Layer 2 of a small transformer language model trained on English Wikipedia (8 layers, counted from 0, width 64).
A neuron's activation on a vector x is GELU(weights . x + bias), where the dot is the dot product.

Input weights of the MLP neurons that the questions are about. A number n stands for (n - 500) times 0.0012.
n6 (bias -0.048): 489 511 698 548 428 499 399 563 718 375 451 483 428 644 392 487 574 454 664 754 225 508 402 552 325 376 334 130 447 795 451 458 274 733 684 464 195 437 528 474 565 756 397 877 480 446 620 323 666 491 448 689 523 587 254 701 381 366 451 646 762 435 335 201
n7 (bias -0.012): 232 717 485 476 554 545 459 406 425 361 453 349 755 522 247 672 549 507 630 364 377 479 455 713 683 319 530 440 613 389 696 525 660 397 807 550 321 574 498 506 585 319 258 449 402 498 567 599 471 580 498 627 517 502 399 532 497 342 576 660 439 252 564 791
n41 (bias -0.092): 461 561 969 470 655 199 356 545 462 260 243 494 684 479 448 662 305 538 408 609 366 352 725 701 314 348 441 346 547 564 460 415 208 522 681 523 436 527 625 404 389 526 480 629 571 719 478 773 253 671 442 645 565 536 355 480 430 376 612 529 865 726 485 389
n52 (bias -0.083): 558 612 459 765 511 622 282 409 502 804 396 305 804 581 388 349 653 425 476 666 435 496 587 339 432 306 603 462 592 350 452 616 467 630 599 672 510 343 538 369 548 645 353 493 433 403 436 489 476 406 372 530 435 666 620 513 360 283 600 388 513 682 610 581
n56 (bias -0.067): 520 354 531 682 469 391 517 510 481 405 264 628 617 855 232 730 390 558 533 280 557 194 414 391 627 439 586 553 682 662 594 498 373 499 585 513 299 415 686 487 686 293 581 867 361 683 87 603 297 637 360 451 429 799 426 575 430 478 420 612 508 517 513 631
n69 (bias -0.009): 390 466 618 541 622 495 668 514 462 568 569 288 720 638 433 543 752 430 523 154 315 489 349 735 658 545 416 332 494 432 737 538 735 472 470 606 392 598 588 608 457 530 582 505 594 555 199 479 573 498 491 286 337 661 440 527 654 495 599 602 296 302 323 259
n79 (bias -0.062): 433 645 639 750 420 534 449 928 774 327 525 311 558 383 521 493 539 426 497 564 277 498 489 355 501 489 630 179 593 515 381 414 316 623 525 420 597 807 790 577 261 867 607 534 441 540 377 538 406 648 527 454 433 475 459 514 320 381 493 563 542 446 378 445
n81 (bias -0.049): 407 573 467 809 489 642 346 462 280 540 735 426 572 663 400 387 645 226 561 304 466 499 529 758 599 563 507 451 538 526 545 344 640 315 611 804 338 521 402 487 504 401 241 649 397 707 281 425 389 614 371 739 615 530 260 515 573 171 617 320 785 683 427 694
n82 (bias -0.078): 110 505 559 792 406 274 269 236 452 522 361 787 624 492 408 614 288 356 622 340 489 519 658 295 200 301 383 428 637 691 344 185 413 523 580 798 670 585 663 509 548 490 666 594 450 588 314 810 534 481 352 388 417 477 736 836 647 460 582 568 582 658 545 824
n104 (bias -0.081): 519 405 541 380 507 304 317 433 553 510 374 507 632 750 528 643 385 456 598 388 245 444 424 363 446 419 397 587 375 607 471 238 335 755 624 519 536 553 557 493 696 605 778 738 588 477 311 473 407 473 314 437 559 509 336 611 362 323 588 473 756 479 550 663
n105 (bias -0.073): 253 412 674 606 523 382 264 549 518 461 484 724 376 574 435 625 302 672 666 512 378 339 495 768 446 433 466 404 442 533 327 576 506 556 645 337 478 445 476 453 200 530 477 640 523 741 506 513 446 496 636 548 678 270 358 503 414 432 727 707 395 705 309 480
n106 (bias -0.096): 378 485 571 552 571 97 534 426 682 684 425 367 513 466 580 539 575 680 468 606 347 451 524 714 157 481 677 477 400 433 392 483 595 546 362 609 537 299 448 390 490 844 485 423 555 709 431 516 417 538 550 481 541 559 696 533 538 298 601 902 565 254 579 507
n107 (bias -0.038): 390 584 905 390 297 351 127 635 661 382 427 477 679 747 254 560 711 618 581 417 407 576 338 477 467 482 581 440 545 360 256 566 661 631 596 463 478 528 638 193 257 677 568 593 301 475 543 364 416 723 420 417 565 560 632 586 433 537 546 540 478 582 607 369
n112 (bias -0.060): 599 508 588 561 653 396 507 573 447 856 401 431 478 328 359 421 699 368 689 499 425 391 574 519 335 414 647 269 616 504 329 495 329 367 406 463 806 344 692 522 368 168 445 582 475 483 480 637 545 656 626 376 482 479 445 752 614 286 781 766 631 496 344 756
n113 (bias -0.080): 446 590 533 625 375 640 431 396 438 517 405 593 328 478 402 396 600 484 520 308 406 493 523 605 331 392 318 649 400 578 565 477 377 461 605 677 702 491 613 438 99 584 468 690 577 642 594 629 483 587 214 469 246 646 257 674 525 445 463 577 485 814 348 708
n124 (bias -0.071): 444 649 794 520 430 170 271 569 385 421 577 623 678 775 488 594 406 401 528 589 411 405 333 695 407 323 506 316 272 547 605 475 340 668 530 706 522 502 570 314 572 714 484 428 441 419 459 401 372 637 615 475 449 362 214 698 426 598 371 800 530 624 605 783
n137 (bias -0.015): 511 687 601 504 612 513 502 609 566 272 441 578 777 395 512 554 630 544 464 312 505 389 578 363 446 328 423 447 260 416 352 544 509 634 425 743 371 422 316 354 590 261 421 755 481 569 342 468 458 562 456 597 472 623 504 574 390 511 650 535 782 784 505 388
n138 (bias -0.081): 414 748 701 899 361 429 171 295 534 547 398 276 536 717 653 409 593 381 561 734 549 258 509 676 599 441 339 494 633 672 602 290 492 619 564 717 397 631 518 277 566 697 85 747 531 597 358 547 446 473 452 455 226 724 334 599 442 217 490 547 447 451 494 481
n149 (bias -0.021): 447 606 586 412 480 363 462 536 830 224 629 546 624 586 444 368 443 486 730 483 532 388 527 396 513 315 479 310 262 492 591 499 566 486 688 763 438 777 499 265 475 389 240 678 470 640 435 558 443 505 390 607 588 539 694 536 478 535 405 555 472 639 685 393
n156 (bias -0.052): 449 441 835 422 379 523 282 475 414 461 667 293 452 475 303 474 268 516 462 396 255 376 344 706 638 259 501 423 482 538 260 605 430 773 611 592 369 452 596 198 476 493 206 929 592 337 403 506 572 622 379 722 463 679 525 721 690 517 663 770 406 637 666 607
n180 (bias -0.079): 276 608 528 704 631 401 391 480 408 490 557 521 543 534 381 752 328 633 792 311 509 516 385 686 526 496 540 315 570 260 735 381 606 522 387 553 255 730 768 622 436 584 504 698 189 632 437 630 375 668 433 536 517 393 607 360 628 304 388 546 483 357 582 423
n184 (bias -0.028): 415 670 432 423 540 300 411 527 428 787 533 494 655 359 472 354 655 311 365 364 231 494 547 768 554 498 412 721 712 344 420 321 355 555 527 495 776 476 528 556 154 364 640 560 548 546 419 591 334 633 316 411 382 619 781 546 335 224 529 766 565 567 379 493
n188 (bias -0.073): 478 638 298 680 473 404 507 402 556 604 637 295 474 457 473 545 608 432 565 327 496 370 458 457 603 474 332 307 719 558 94 192 386 531 481 524 591 878 657 539 466 803 520 539 514 715 493 512 528 448 392 560 627 383 588 415 486 246 263 687 412 367 406 576
n194 (bias -0.008): 403 556 546 510 380 442 420 547 408 722 618 412 533 734 496 595 728 420 287 750 319 486 501 847 684 484 415 507 490 334 433 336 516 567 787 575 329 543 551 293 330 393 395 506 765 311 491 524 567 580 371 387 543 584 415 612 466 468 450 626 619 570 334 285
n195 (bias -0.082): 583 706 639 715 759 355 545 715 797 260 545 523 619 537 519 458 396 548 461 444 454 470 640 382 433 157 813 465 292 456 475 516 450 495 411 668 451 192 453 374 362 474 476 565 455 596 165 494 435 866 513 352 579 454 628 531 714 430 485 338 784 730 537 369
n199 (bias -0.053): 627 748 670 528 485 311 380 390 460 744 293 623 733 334 520 583 756 300 562 684 282 664 361 317 397 436 528 477 834 499 404 397 342 537 484 786 672 563 590 325 318 472 484 570 287 584 394 394 383 525 553 637 203 637 359 663 551 363 469 406 598 593 498 595
n212 (bias -0.096): 607 639 652 567 426 415 582 701 271 352 372 496 563 468 359 443 469 657 689 326 515 357 507 542 359 349 702 135 464 246 541 361 719 381 567 576 687 335 447 458 234 667 283 613 413 677 551 625 738 523 362 653 469 810 515 638 614 78 676 668 695 564 488 340
n226 (bias -0.091): 492 489 686 599 392 145 404 563 534 438 383 673 690 609 329 653 590 445 505 487 108 363 518 381 216 455 671 427 305 539 467 334 340 562 400 526 741 470 647 547 563 339 388 617 510 430 480 594 505 576 688 401 442 317 605 418 290 481 760 679 722 587 558 734
n236 (bias -0.036): 548 483 693 471 581 409 576 221 373 419 647 490 410 761 499 738 198 666 611 629 709 261 617 700 469 404 417 496 536 576 375 347 517 549 655 544 434 521 420 646 373 563 110 627 477 565 256 406 470 563 278 416 602 906 274 609 561 537 622 546 670 392 277 723
n239 (bias -0.071): 223 746 564 507 517 466 513 255 546 666 455 512 797 721 383 509 351 494 627 459 534 185 513 609 483 486 397 541 454 523 549 319 474 502 196 675 177 492 635 416 426 732 428 576 387 444 563 656 424 449 315 527 595 546 486 655 251 634 674 539 608 366 517 726
n243 (bias -0.046): 423 474 464 457 672 350 617 380 419 541 567 694 628 534 423 496 560 509 753 375 708 547 585 799 375 494 652 378 494 443 356 490 310 474 436 590 556 450 708 379 445 401 366 516 187 609 567 475 449 561 339 465 338 702 642 520 659 468 608 553 417 488 586 600
n244 (bias -0.031): 532 607 363 583 526 369 474 567 443 403 431 513 851 478 422 423 647 243 482 405 472 409 483 476 554 564 177 383 413 437 659 289 488 533 714 732 622 639 625 389 392 758 457 292 391 562 138 487 536 604 364 319 464 565 587 588 596 573 608 699 473 380 570 508

Each question shows a token from some text and the vector x that enters the MLP there. A number n stands for (n - 500) times 0.012.

" (": 478 523 520 407 351 511 618 486 523 398 537 510 486 540 659 485 579 567 508 570 498 581 437 579 476 534 431 515 495 485 570 492 423 402 494 489 538 482 298 456 586 517 490 494 422 659 503 544 522 425 558 738 477 527 559 22 562 484 512 430 460 480 489 567
Which three neurons fire most, strongest first? n81, n149, n106

"ric": 647 462 557 552 517 491 552 505 391 526 625 508 522 436 677 566 542 429 456 459 516 462 504 445 509 549 385 397 610 494 472 580 453 576 507 477 376 655 540 512 581 481 497 291 503 304 517 607 530 469 628 636 409 362 503 651 546 539 191 412 427 377 540 492
The most active neuron and its activation: n188, at about 1.7

"x": 355 588 477 488 496 572 399 514 444 387 466 556 440 311 476 629 518 535 565 501 530 714 599 462 484 678 483 545 585 520 465 617 428 464 487 296 547 462 549 538 508 583 661 392 467 480 474 606 514 290 476 530 529 368 639 596 558 508 460 322 484 501 454 454
Which of these neurons fires most? n82

"g": 572 422 432 436 488 707 667 384 514 601 527 358 419 395 519 576 420 506 409 572 806 636 577 554 402 613 523 492 484 479 590 507 460 513 512 534 488 432 518 623 389 591 360 370 553 413 564 420 532 346 437 566 469 537 512 352 597 528 507 426 555 484 349 508
The most active neuron and its activation: n236, at about 2.4

" d": 475 562 439 528 472 517 483 429 539 415 445 598 504 463 643 509 513 518 580 489 498 591 517 490 493 555 519 516 302 375 446 724 515 378 476 661 359 493 387 662 574 447 498 347 614 465 508 468 653 279 380 547 594 571 537 335 481 544 444 607 468 569 435 606
The most active neuron and its activation: n137, at about 1.1

"ition": 640 555 541 625 550 625 545 401 392 616 462 434 501 465 577 524 584 555 414 482 510 489 604 516 490 469 408 669 600 633 526 607 497 412 492 476 429 612 361 509 452 448 571 555 508 327 530 421 487 243 564 530 448 574 499 462 497 480 283 451 355 446 505 578
The most active neuron and its activation: n138, at about 1.1

" and": 606 538 545 522 441 462 519 528 550 331 551 495 539 532 656 479 336 540 512 497 493 426 605 606 550 677 510 528 511 506 534 467 503 354 443 348 372 581 386 492 444 585 539 394 624 510 794 537 353 428 482 542 502 514 477 350 396 508 493 473 479 553 463 438
Which two neurons fire most, strongest first? n41, n105

"ra": 494 457 413 483 451 691 354 573 446 527 314 403 446 348 589 466 435 582 479 483 634 513 560 474 509 532 505 477 580 513 483 620 393 460 645 390 650 539 489 764 365 575 595 476 378 666 442 517 517 370 580 518 547 501 497 430 595 517 495 460 450 484 577 357
The most active neuron and its activation: n79, at about 1.6

"it": 513 487 527 466 415 601 489 584 383 437 622 413 499 560 603 529 401 706 458 478 520 654 451 494 444 480 559 546 512 437 568 563 443 292 585 509 469 520 550 560 439 564 346 524 687 433 570 611 543 414 564 723 475 384 420 428 595 448 394 447 454 400 479 343
Which of these neurons fires most? n212

" p": 471 524 460 555 358 652 578 514 470 469 388 507 511 351 538 525 688 461 644 442 567 504 566 529 549 576 474 503 476 380 454 630 511 425 594 483 478 535 468 439 493 525 560 299 638 429 417 400 536 201 361 620 528 484 563 417 460 520 591 506 526 578 638 482
Which three neurons fire most, strongest first? n52, n244, n137

"ro": 393 449 593 331 336 549 507 376 497 444 480 553 522 391 601 434 541 545 528 530 584 529 361 490 585 666 486 680 505 437 644 520 492 487 555 440 541 588 581 700 435 630 573 390 531 551 473 446 506 351 636 383 518 490 471 409 507 514 508 356 334 451 596 515
Which of these neurons fires most? n69

"ach": 613 319 408 579 505 599 556 539 422 584 523 542 408 498 633 585 470 484 525 454 580 631 485 412 460 667 489 653 572 501 591 474 509 246 467 550 617 583 659 506 534 534 530 424 515 468 514 446 372 369 407 605 386 396 482 318 385 557 443 459 558 564 483 417
Which of these neurons fires most? n113

"I": 382 260 474 365 549 498 509 395 506 491 576 542 486 498 673 409 540 558 500 732 683 578 512 527 523 556 517 539 418 465 600 612 433 414 442 534 521 552 453 288 507 453 507 316 444 505 486 592 525 307 696 509 515 498 479 488 381 557 394 559 568 545 507 549
Which of these neurons fires most? n124

"ampionship": 554 608 451 387 503 409 632 505 363 653 521 505 514 475 454 483 558 463 530 572 557 462 446 547 639 531 474 625 578 546 442 605 503 343 406 594 452 624 535 413 526 407 548 437 584 437 597 228 422 374 555 579 599 461 496 442 408 529 416 398 516 360 553 617
Which three neurons fire most, strongest first? n199, n239, n188

"y": 496 451 467 362 576 657 516 544 485 522 471 559 427 574 591 521 548 450 561 558 637 464 467 593 558 615 544 688 340 509 499 466 521 319 590 430 642 582 629 490 448 576 448 275 537 399 612 477 421 375 609 529 504 496 621 335 504 410 438 402 330 404 445 474
The most active neuron and its activation: n243, at about 0.21

"'s": 587 595 544 480 419 529 561 544 496 341 595 576 511 466 624 498 438 446 542 445 528 289 525 530 490 626 483 788 504 555 516 583 611 395 459 385 472 500 507 415 521 474 475 516 463 652 692 455 421 331 436 456 392 428 488 317 569 540 403 430 453 517 556 588
Which of these neurons fires most? n113

"s": 630 349 504 566 474 540 390 480 414 450 504 633 377 653 565 589 453 527 390 473 545 467 503 408 499 606 352 569 445 638 486 659 553 464 525 348 524 467 528 539 741 601 404 503 463 460 613 429 549 312 459 537 666 418 568 463 474 504 472 402 487 465 472 455
Which two neurons fire most, strongest first? n6, n104

"9": 476 524 563 546 546 563 566 508 560 471 526 550 468 451 617 316 548 580 452 467 626 510 512 207 602 491 499 457 570 676 547 472 427 403 379 385 440 443 488 495 449 557 503 505 607 274 613 423 671 513 494 553 509 463 537 333 532 570 389 419 535 514 500 461
Which three neurons fire most, strongest first? n195, n6, n79

".": 492 516 548 346 450 538 664 394 539 484 581 605 496 548 614 438 445 571 430 476 621 314 576 537 449 544 303 627 405 508 497 597 423 310 469 587 405 497 443 567 571 575 434 458 625 285 580 576 459 410 566 555 441 501 652 376 518 536 550 351 490 555 582 527
Which of these neurons fires most? n239

"c": 510 389 452 582 482 726 476 456 553 381 395 432 504 505 629 480 554 671 582 417 483 501 547 528 554 526 585 584 482 418 544 599 506 347 506 517 475 392 535 507 484 567 469 319 527 558 538 444 671 375 627 646 465 326 385 407 609 424 609 335 554 374 494 489
Which of these neurons fires most? n7

"en": 504 322 351 398 421 627 489 452 448 358 483 560 448 575 451 515 419 494 537 445 637 714 434 542 575 659 524 590 598 560 565 689 398 474 415 528 469 472 462 578 335 467 532 510 397 464 620 535 494 577 405 440 558 573 506 335 717 365 575 568 468 468 477 454
The most active neuron and its activation: n243, at about 2

"ol": 522 501 662 417 561 385 329 396 428 557 455 469 622 443 575 541 614 630 415 407 442 567 491 432 354 484 584 470 526 458 497 721 493 523 429 337 554 398 509 465 607 458 459 522 450 308 633 604 570 466 573 527 425 389 471 442 578 538 400 547 498 685 498 630
Which of these neurons fires most? n226

" the": 556 465 478 442 452 577 624 518 560 318 514 396 497 400 589 483 423 470 573 483 507 417 464 508 458 650 507 640 449 521 504 510 539 367 420 470 457 444 493 451 578 493 490 554 523 657 869 456 380 476 407 522 451 468 458 369 546 565 427 468 465 494 588 644
Which of these neurons fires most? n113

"h": 472 324 667 583 638 518 526 488 540 552 498 588 499 541 492 439 336 470 437 447 562 660 522 396 334 644 585 338 495 426 453 548 503 582 524 365 670 443 533 585 485 510 489 300 476 495 491 472 562 551 365 592 481 507 547 378 461 548 462 416 527 357 616 631
Which two neurons fire most, strongest first? n243, n82

"om": 506 435 539 426 317 667 459 367 638 567 575 421 539 462 552 557 662 475 414 584 420 571 411 454 586 599 536 385 418 480 396 548 450 591 387 507 461 576 487 551 732 627 487 401 575 374 584 512 562 398 498 544 555 486 322 656 482 507 307 495 438 444 550 434
The most active neuron and its activation: n6, at about 3.2

"ure": 598 569 576 524 630 703 474 460 367 619 545 468 533 535 603 436 309 517 481 536 524 514 468 674 541 597 475 552 443 604 535 489 482 477 497 465 523 495 509 400 378 479 530 384 496 447 525 495 426 386 577 520 465 610 693 239 515 522 353 370 327 523 501 502
Which of these neurons fires most? n243

" j": 479 521 506 477 385 441 562 625 515 448 490 612 535 329 550 445 524 544 636 454 448 501 589 442 528 589 538 498 418 415 542 698 680 516 401 547 641 425 571 511 506 523 458 380 633 392 501 420 493 406 319 687 625 527 459 313 609 496 441 464 355 516 528 335
Which of these neurons fires most? n212

"C": 518 495 432 531 565 735 642 479 492 436 483 545 468 486 615 480 549 576 434 550 560 390 528 391 481 578 398 506 491 431 606 539 575 471 485 530 372 646 519 427 549 453 341 295 580 500 494 488 603 244 587 567 576 352 520 496 444 496 455 301 666 492 561 547
The most active neuron and its activation: n81, at about 0.35

"son": 575 284 412 610 632 482 620 439 422 506 574 571 441 560 681 378 487 588 421 406 522 601 562 567 551 543 437 721 503 537 526 757 495 415 295 454 551 478 457 599 412 623 538 428 505 542 491 443 427 330 475 489 495 459 496 374 490 457 507 572 542 369 487 503
The most active neuron and its activation: n106, at about 1.3

")": 477 336 404 558 617 382 637 467 385 504 519 373 426 472 567 470 479 581 654 496 515 415 469 537 452 523 411 584 471 683 544 669 531 439 427 480 442 583 469 519 680 602 653 475 524 483 430 515 442 434 561 545 549 474 579 248 479 527 365 445 550 666 422 407
Which of these neurons fires most? n188

"ion": 590 463 503 540 562 562 465 461 356 568 522 441 509 502 511 599 555 628 507 416 455 511 551 569 507 635 443 765 553 602 620 502 491 356 417 426 497 597 481 478 448 447 518 509 475 387 634 496 412 266 580 509 499 441 527 357 623 513 412 470 295 545 453 444
Which of these neurons fires most? n69

"ire": 603 542 576 491 451 625 454 493 440 504 569 585 588 527 699 332 400 560 341 546 451 493 407 505 502 596 577 686 474 582 616 505 551 468 436 579 503 493 428 461 417 657 524 371 458 464 399 505 453 382 502 531 539 491 639 342 467 614 390 374 351 409 559 509
Which of these neurons fires most? n244

"el": 396 623 444 551 471 369 469 432 465 531 420 496 454 506 632 509 592 609 453 433 544 631 386 543 476 520 569 586 556 491 439 670 361 447 407 376 654 491 479 671 496 431 609 355 699 305 464 527 523 373 569 517 455 494 632 429 378 502 383 558 435 578 534 631
Which two neurons fire most, strongest first? n184, n226

" about": 613 496 554 619 325 509 531 584 528 455 505 495 494 510 621 512 504 536 511 552 462 374 574 469 458 702 359 786 419 527 449 637 518 375 529 394 480 471 350 423 482 415 397 324 543 474 626 447 525 580 581 458 418 550 567 288 526 604 449 453 467 585 471 455
Which of these neurons fires most? n194

" at": 589 474 438 530 419 358 540 619 538 474 417 490 554 514 657 439 469 524 474 510 545 407 504 482 471 770 326 482 449 444 436 641 513 468 471 490 481 401 422 392 685 525 403 350 564 535 768 462 507 664 522 515 496 507 472 341 461 550 531 460 460 482 459 607
Which of these neurons fires most? n106

"f": 668 207 605 570 304 484 620 599 425 501 536 466 454 605 480 517 458 552 546 466 592 603 625 527 467 665 487 401 510 540 464 421 418 411 541 535 625 555 500 555 370 514 406 316 507 325 472 549 484 427 531 501 587 498 411 367 625 613 542 478 413 456 503 436
The most active neuron and its activation: n236, at about 1.5

"l": 502 377 421 483 317 532 503 467 495 530 419 529 510 481 685 525 564 456 532 416 452 526 593 425 489 563 547 678 511 515 662 628 231 454 499 338 639 646 510 579 565 571 574 533 626 348 574 501 494 374 393 470 473 296 536 383 559 429 471 421 600 493 502 564
Which of these neurons fires most? n104

"ures": 623 343 513 408 415 500 562 471 467 539 530 502 510 605 511 571 518 549 456 457 634 466 501 632 538 629 337 669 460 605 494 725 649 519 481 379 535 429 512 443 417 469 573 432 450 511 555 488 485 302 494 427 559 532 679 335 534 536 421 434 411 377 488 350
Which of these neurons fires most? n69

" an": 486 512 653 500 386 443 636 443 606 432 489 477 511 467 608 638 398 380 498 452 514 427 467 454 496 653 467 584 569 529 446 568 622 414 550 409 531 521 475 372 535 463 568 443 573 527 563 529 436 352 484 530 525 337 345 302 553 657 356 539 377 572 603 621
Which of these neurons fires most? n124

" out": 614 497 539 515 255 483 555 541 568 535 425 486 497 548 610 493 493 627 369 559 604 400 473 511 523 542 384 670 505 476 422 509 428 304 516 416 456 528 319 528 629 445 518 425 607 417 586 356 531 418 701 589 534 674 526 486 528 429 315 447 574 541 473 494
The most active neuron and its activation: n194, at about 0.61